Layer 10 of a small transformer language model trained on English Wikipedia (16 layers, counted from 0, width 96).
A neuron's activation on a vector x is SiLU(gate . x) times (in . x), where the dot is the dot product.

Input weights of the MLP neurons that the questions are about. A number n stands for (n - 500) times 0.002.
n31 gate: 407,486,468,504,546,255,574,500,543,332,504,337,493,636,440,538,475,504,553,553,528,263,127,464,450,644,375,504,359,375,544,551,223,259,515,758,504,504,550,547,617,409,543,455,364,663,398,443,571,530,422,457,354,518,597,588,337,378,558,294,452,604,514,507,588,293,606,596,601,514,451,578,479,356,434,381,292,528,579,516,457,552,511,629,486,534,424,254,451,935,361,296,420,576,380,500
n65 gate: 458,458,552,423,658,462,572,401,594,493,361,472,542,420,641,490,654,573,315,558,469,425,422,426,490,493,564,396,493,458,352,253,603,440,482,489,438,266,397,661,593,526,598,423,393,453,345,368,638,554,527,111,598,596,522,224,438,481,440,483,650,604,527,651,531,338,588,579,447,416,659,497,291,357,571,476,373,643,127,364,503,533,593,410,663,582,437,473,575,287,483,459,359,560,376,440
n85 gate: 479,445,715,504,492,483,355,232,436,673,449,513,590,412,567,430,453,436,49,600,596,657,241,436,361,424,418,593,304,525,509,444,274,410,457,483,449,542,458,479,483,339,411,317,567,238,324,348,726,654,462,295,491,612,439,216,549,716,184,500,650,239,455,508,379,629,376,605,564,577,578,646,558,644,491,380,332,761,598,518,265,619,416,606,741,376,700,554,383,465,705,463,444,444,599,769
n96 gate: 508,284,485,627,363,562,759,545,492,523,523,461,554,454,268,422,698,183,553,447,549,389,474,481,488,381,381,600,454,466,652,823,485,590,508,579,707,558,298,531,766,504,608,383,504,528,551,420,511,528,466,345,641,860,667,379,605,435,527,625,323,301,254,599,394,590,679,626,597,407,526,409,568,631,500,388,496,459,519,642,309,500,405,508,370,358,311,602,489,265,451,447,314,415,609,278
n128 gate: 440,617,480,713,477,413,352,331,423,626,437,540,574,477,464,636,446,490,559,490,464,445,542,537,437,704,423,610,456,543,372,696,365,409,382,336,400,340,497,497,543,374,563,504,397,693,520,334,352,794,562,466,688,503,310,463,598,504,480,510,701,626,377,500,598,254,638,497,295,399,347,520,592,587,592,484,507,428,396,594,583,372,853,447,450,446,517,480,631,633,494,370,497,497,470,503
n180 gate: 373,584,593,510,318,620,389,229,507,377,617,628,534,410,510,578,301,664,533,457,391,552,497,487,487,600,448,463,470,590,449,544,728,388,605,586,527,534,487,534,375,500,433,479,520,742,439,543,490,639,629,500,650,425,604,520,542,294,544,464,318,573,545,497,480,659,381,467,551,551,383,358,395,369,514,311,321,595,403,533,348,549,550,560,290,677,772,408,329,347,429,477,392,348,300,635
n215 gate: 360,255,423,315,420,514,285,571,727,338,355,454,381,379,719,399,705,486,464,553,384,313,566,678,482,645,675,532,418,275,281,509,281,564,454,782,608,319,366,404,210,353,378,467,630,505,445,460,335,683,455,518,552,316,505,523,548,711,760,692,504,747,443,464,660,495,445,437,623,300,293,478,549,418,666,795,311,796,514,574,487,580,249,622,158,487,459,637,211,638,535,363,372,605,780,691
n245 gate: 593,670,548,500,408,545,333,577,443,773,334,713,251,544,712,547,508,602,329,476,428,625,422,598,419,532,437,980,480,484,414,181,452,521,463,467,556,622,672,333,468,359,423,462,420,316,221,568,632,412,380,467,842,710,533,771,624,530,447,496,577,303,422,444,428,492,529,452,476,435,504,500,388,537,537,606,166,464,488,649,708,479,332,540,605,435,642,670,349,595,579,433,512,361,504,274
n247 gate: 493,394,521,514,570,404,409,548,472,577,511,575,190,521,493,442,525,411,253,438,367,573,613,429,458,603,592,243,695,440,475,389,682,364,550,670,602,535,657,675,664,440,401,437,567,325,529,574,542,324,420,628,301,532,368,493,459,496,593,538,466,247,401,549,497,740,514,388,532,504,672,483,476,351,666,293,549,593,638,189,546,537,619,373,419,426,312,400,521,429,428,704,507,340,633,456
n31 in: 353,568,634,484,307,343,623,382,416,583,362,539,439,478,411,301,484,645,519,402,475,533,556,390,641,465,516,478,432,328,630,633,462,428,685,530,471,272,544,600,487,510,567,416,398,543,494,656,532,623,396,381,624,549,633,487,459,493,639,630,451,490,528,351,573,347,623,360,445,432,381,238,339,674,674,313,689,541,452,535,570,364,487,554,439,530,416,494,541,315,547,685,413,497,614,586
n65 in: 513,503,578,454,432,634,713,655,323,578,621,464,576,516,490,481,566,566,568,609,574,736,516,516,458,438,415,415,602,484,668,500,448,460,605,423,344,565,316,625,748,586,405,548,529,476,503,354,526,676,516,428,462,547,679,603,538,288,424,619,550,490,551,697,333,470,417,381,516,507,710,600,516,552,527,602,601,631,526,309,623,629,516,363,493,654,543,612,433,554,525,407,454,243,188,472
n85 in: 567,536,592,369,542,571,683,220,429,736,500,253,539,500,759,321,539,450,622,410,374,591,449,500,179,699,589,606,343,433,589,471,531,407,436,601,355,447,584,582,615,396,401,340,454,452,522,472,514,405,305,368,389,478,537,579,452,620,496,626,395,613,510,486,507,679,597,556,596,643,545,479,538,635,486,366,329,458,543,658,430,199,595,500,394,353,578,431,399,342,658,645,328,361,543,626
n96 in: 399,381,655,500,145,676,581,747,374,584,547,606,500,433,540,358,469,483,540,467,527,640,733,408,328,500,549,598,585,540,469,459,520,651,408,375,361,330,500,613,363,432,408,436,460,658,435,622,513,535,550,422,323,476,458,314,646,673,555,584,471,487,599,433,366,469,359,604,503,456,715,453,490,493,500,444,325,427,480,323,624,496,527,656,314,452,415,287,663,568,421,298,531,503,490,308
n128 in: 469,655,475,576,294,386,438,347,396,400,405,341,777,409,466,577,452,437,463,432,562,272,411,633,522,405,421,396,544,578,414,458,643,683,484,464,576,522,375,455,671,427,633,390,635,451,347,472,219,507,559,576,503,391,464,506,370,557,541,478,428,563,564,731,410,388,388,466,462,478,414,634,599,658,561,469,273,645,547,497,422,513,541,377,522,503,664,466,506,578,402,617,612,452,635,406
n180 in: 493,500,546,423,365,349,456,493,461,465,570,582,613,538,573,476,394,380,559,142,681,496,537,642,721,686,735,391,532,409,525,550,448,529,599,611,304,588,535,638,538,371,602,522,556,507,536,720,563,398,614,588,540,607,344,397,415,414,741,386,561,329,650,378,510,450,521,253,546,376,651,344,344,454,518,172,346,459,577,519,413,569,580,542,398,596,644,710,483,368,555,490,560,422,568,486
n215 in: 532,645,648,604,540,299,512,534,605,568,560,382,573,117,651,348,593,540,322,665,170,629,496,269,484,347,531,452,238,644,362,467,286,541,411,484,416,343,361,379,484,593,412,568,560,566,573,516,397,592,338,710,483,692,342,561,179,316,302,409,408,408,590,611,623,654,500,452,395,601,586,781,480,585,315,449,470,496,480,443,572,679,309,648,360,492,564,779,350,448,356,453,516,585,365,616
n245 in: 562,434,354,518,435,394,762,856,504,496,526,530,615,471,601,454,482,504,388,457,515,530,425,385,774,496,614,566,360,303,456,337,522,612,667,477,580,478,598,337,453,512,625,346,464,583,433,544,456,614,612,496,420,582,568,418,631,633,485,590,370,427,358,431,406,600,377,449,456,759,514,536,486,452,320,625,327,679,750,699,620,740,366,299,313,573,390,755,518,625,710,435,519,485,541,260
n247 in: 484,569,412,365,383,263,378,465,533,405,697,566,566,605,464,586,669,464,549,452,546,449,474,470,621,645,478,530,553,500,503,400,656,603,586,601,277,530,487,374,588,507,645,313,654,415,513,484,572,595,325,341,545,396,633,473,659,664,507,442,450,533,723,445,542,344,627,373,517,308,510,549,565,830,423,660,655,510,480,754,679,534,591,513,343,547,470,581,442,330,436,555,440,397,527,427

Each question shows a token from some text and the vector x that enters the MLP there. A number n stands for (n - 500) times 0.0042.

" H": 492,499,361,529,596,529,753,349,551,531,482,521,585,474,438,484,375,422,437,437,395,352,381,501,451,513,549,478,417,538,364,591,554,491,500,522,294,537,541,537,448,282,385,451,503,274,462,593,397,415,489,521,783,353,551,607,432,707,476,615,326,451,608,370,510,565,574,476,458,399,497,465,489,572,395,339,549,466,321,471,640,486,448,347,568,598,523,558,497,677,551,440,527,499,468,498
Which two neurons fire most, strongest first? n96, n128

" (": 521,418,390,481,387,639,625,493,606,490,651,424,475,589,609,398,451,467,544,450,392,345,314,614,604,400,463,417,432,395,440,533,494,449,487,522,404,632,548,521,352,393,400,380,680,396,529,461,516,375,445,473,637,521,542,640,463,562,598,702,430,446,417,445,522,650,437,575,442,511,468,489,461,416,330,602,646,375,416,345,510,533,484,518,689,476,560,597,723,734,576,240,626,457,508,370
Which neuron fires most, and how strongly? n245, at about 0.68

" m": 390,415,505,464,475,569,619,345,658,641,505,320,644,580,365,595,325,528,566,367,474,302,515,585,472,523,639,356,571,509,511,403,429,453,586,384,358,470,314,530,459,351,493,498,582,455,588,353,451,425,474,511,676,322,656,417,530,686,530,546,320,511,594,514,566,642,650,401,450,629,476,508,283,599,378,489,578,522,512,286,593,496,590,503,550,606,590,417,719,584,613,319,582,474,521,498
The neuron with the highest activation: n128

" of": 485,461,588,473,521,463,642,284,534,505,670,407,479,600,565,382,442,487,549,479,432,430,464,532,609,567,383,522,586,348,421,376,446,505,601,391,524,416,513,574,305,646,594,381,413,375,593,556,449,401,450,508,563,558,590,473,336,667,573,621,437,361,496,408,577,648,511,379,402,491,422,566,482,591,383,635,604,392,488,392,452,628,479,509,578,446,501,454,560,788,621,443,553,460,620,421
Which neuron fires most, and how strongly? n65, at about 0.21

" differ": 635,478,271,603,568,381,330,448,452,542,597,458,498,508,507,387,461,609,534,559,482,428,611,557,625,320,496,527,478,328,362,405,667,525,666,299,345,580,444,580,507,399,448,534,534,486,563,508,550,527,532,654,593,557,660,548,454,450,429,466,477,631,659,310,514,637,673,496,483,394,496,509,472,568,455,579,676,411,272,380,593,683,473,367,486,682,608,475,748,684,499,587,550,409,535,446
Which two neurons fire most, strongest first? n85, n96

" Paris": 580,389,341,548,460,504,633,467,532,538,673,510,571,529,398,504,348,447,432,321,417,436,593,566,354,554,552,552,528,296,489,395,580,359,530,321,523,597,472,533,556,419,541,508,460,420,653,611,634,347,489,561,728,484,663,513,406,653,651,395,416,320,463,401,367,645,650,457,468,555,457,623,499,601,515,494,558,320,390,456,486,604,440,603,733,603,511,520,696,663,633,490,610,530,538,302
Which neuron fires most, and how strongly? n245, at about 0.88

" the": 603,487,490,485,507,505,607,438,689,600,526,421,399,594,577,576,506,400,450,539,423,427,484,486,608,539,445,605,494,429,482,455,570,467,550,314,454,486,422,586,438,604,489,470,478,364,531,585,467,413,470,513,654,525,625,454,438,604,566,489,547,556,408,392,528,587,434,541,479,505,421,498,318,680,387,540,645,502,381,377,458,548,374,477,531,542,597,528,435,850,424,457,589,573,594,428
Which three neurons fire most, strongest first? n245, n180, n96

" is": 503,376,431,410,498,576,650,467,549,554,590,410,568,520,596,489,531,511,568,516,375,342,626,519,589,372,428,371,450,365,568,414,536,487,500,278,461,442,432,600,377,485,454,310,636,443,544,447,363,355,405,408,652,371,620,404,466,645,477,571,550,379,479,591,607,504,634,394,578,517,541,594,490,542,369,608,601,320,417,359,506,723,439,496,535,568,575,497,578,735,654,440,564,369,666,378
Which neuron fires most, and how strongly? n65, at about 0.32

" names": 561,553,497,613,532,508,549,362,458,668,608,570,543,549,417,429,444,347,527,561,374,217,626,364,508,364,615,591,630,446,513,345,489,499,494,355,439,457,512,603,393,494,511,374,565,445,666,462,609,425,478,640,688,514,613,504,343,650,578,657,414,436,589,437,486,628,524,411,511,503,490,550,536,512,420,583,747,502,350,408,378,663,360,531,552,609,550,417,568,717,562,369,513,440,515,457
The neuron with the highest activation: n180

" Service": 488,361,382,526,554,531,596,377,542,435,746,493,516,482,542,471,326,461,583,351,333,368,381,504,498,542,436,315,553,372,520,342,680,442,526,491,357,461,492,542,610,567,490,363,548,484,573,601,614,366,514,596,676,433,569,410,424,655,547,490,485,404,548,525,584,502,648,360,409,543,488,593,384,626,427,448,738,319,427,427,438,511,543,575,647,697,557,536,638,710,637,497,493,347,439,536
The neuron with the highest activation: n247

"ik": 492,478,368,436,405,461,546,503,507,577,536,453,424,630,611,384,307,446,592,517,411,492,698,546,230,508,554,608,450,328,351,460,586,397,641,400,417,600,473,403,513,584,567,406,543,444,500,476,565,227,519,453,535,222,709,429,450,479,600,489,281,754,631,371,449,556,512,446,464,517,557,462,348,611,431,564,657,410,583,545,467,525,493,416,637,625,666,569,762,623,569,287,551,376,461,460
The neuron with the highest activation: n215

"9": 723,280,426,622,295,672,557,433,601,608,606,508,493,522,421,357,484,489,462,438,277,474,437,467,463,590,563,471,417,610,517,494,578,468,595,394,436,561,381,456,224,319,548,434,541,498,442,463,560,511,486,413,596,544,515,483,384,671,509,485,436,499,453,419,604,600,518,457,279,479,593,487,401,452,452,515,549,409,482,475,334,495,504,363,611,636,517,436,564,774,412,498,585,383,538,481
The neuron with the highest activation: n245

"ve": 575,476,518,553,550,512,555,421,374,598,632,390,572,717,496,551,414,559,497,437,391,274,469,389,484,509,573,736,671,355,494,436,518,441,572,227,530,578,356,550,592,549,540,297,484,242,550,456,525,505,527,563,605,621,690,501,344,642,631,441,482,510,575,323,694,620,578,365,458,428,535,513,466,415,348,601,564,387,463,389,497,616,437,423,676,616,606,552,503,634,549,496,559,339,513,481
The neuron with the highest activation: n245

" lead": 458,341,437,723,517,540,497,437,496,467,636,466,506,755,443,471,441,658,503,499,350,484,546,621,519,353,714,627,596,344,371,411,529,483,528,313,386,353,462,609,525,501,432,465,366,461,578,325,557,497,433,723,537,354,599,617,342,589,465,541,272,467,585,368,520,432,416,433,499,584,428,454,433,672,362,553,673,431,332,426,486,571,389,287,513,510,682,582,572,645,532,431,668,393,633,552
Which three neurons fire most, strongest first? n85, n180, n96

" by": 542,483,502,451,583,512,722,366,634,591,608,414,448,627,555,398,527,530,567,448,343,421,466,530,526,520,475,495,590,407,500,430,500,468,548,277,427,417,426,629,343,607,601,441,472,353,651,581,363,462,526,490,501,596,541,531,389,626,554,500,372,349,592,401,579,589,527,412,499,510,487,509,559,628,352,538,678,363,520,367,610,582,427,425,617,296,529,442,574,763,619,434,573,520,554,485
Which two neurons fire most, strongest first? n128, n180

"ac": 550,391,448,371,308,364,572,308,554,449,433,445,428,421,380,341,205,384,403,390,473,529,652,480,468,512,470,594,389,436,664,512,536,476,557,382,418,591,414,582,463,462,669,492,423,375,587,476,483,513,648,517,629,446,619,531,470,558,517,401,548,493,553,346,272,664,645,498,397,571,338,496,457,378,419,363,569,505,649,413,376,457,422,443,534,395,631,405,791,547,552,241,523,697,384,351
Which neuron fires most, and how strongly? n96, at about 0.45

"iences": 598,503,522,428,527,576,514,407,514,514,608,450,592,522,486,420,353,479,585,628,420,363,587,484,523,438,509,541,563,398,465,384,460,441,577,394,460,479,401,546,466,571,581,359,478,454,527,492,653,337,596,692,633,554,598,492,412,761,438,571,432,322,621,374,487,518,803,400,487,555,342,510,440,495,373,442,599,362,375,474,430,612,455,652,646,741,502,538,631,722,585,390,578,516,389,400
The neuron with the highest activation: n128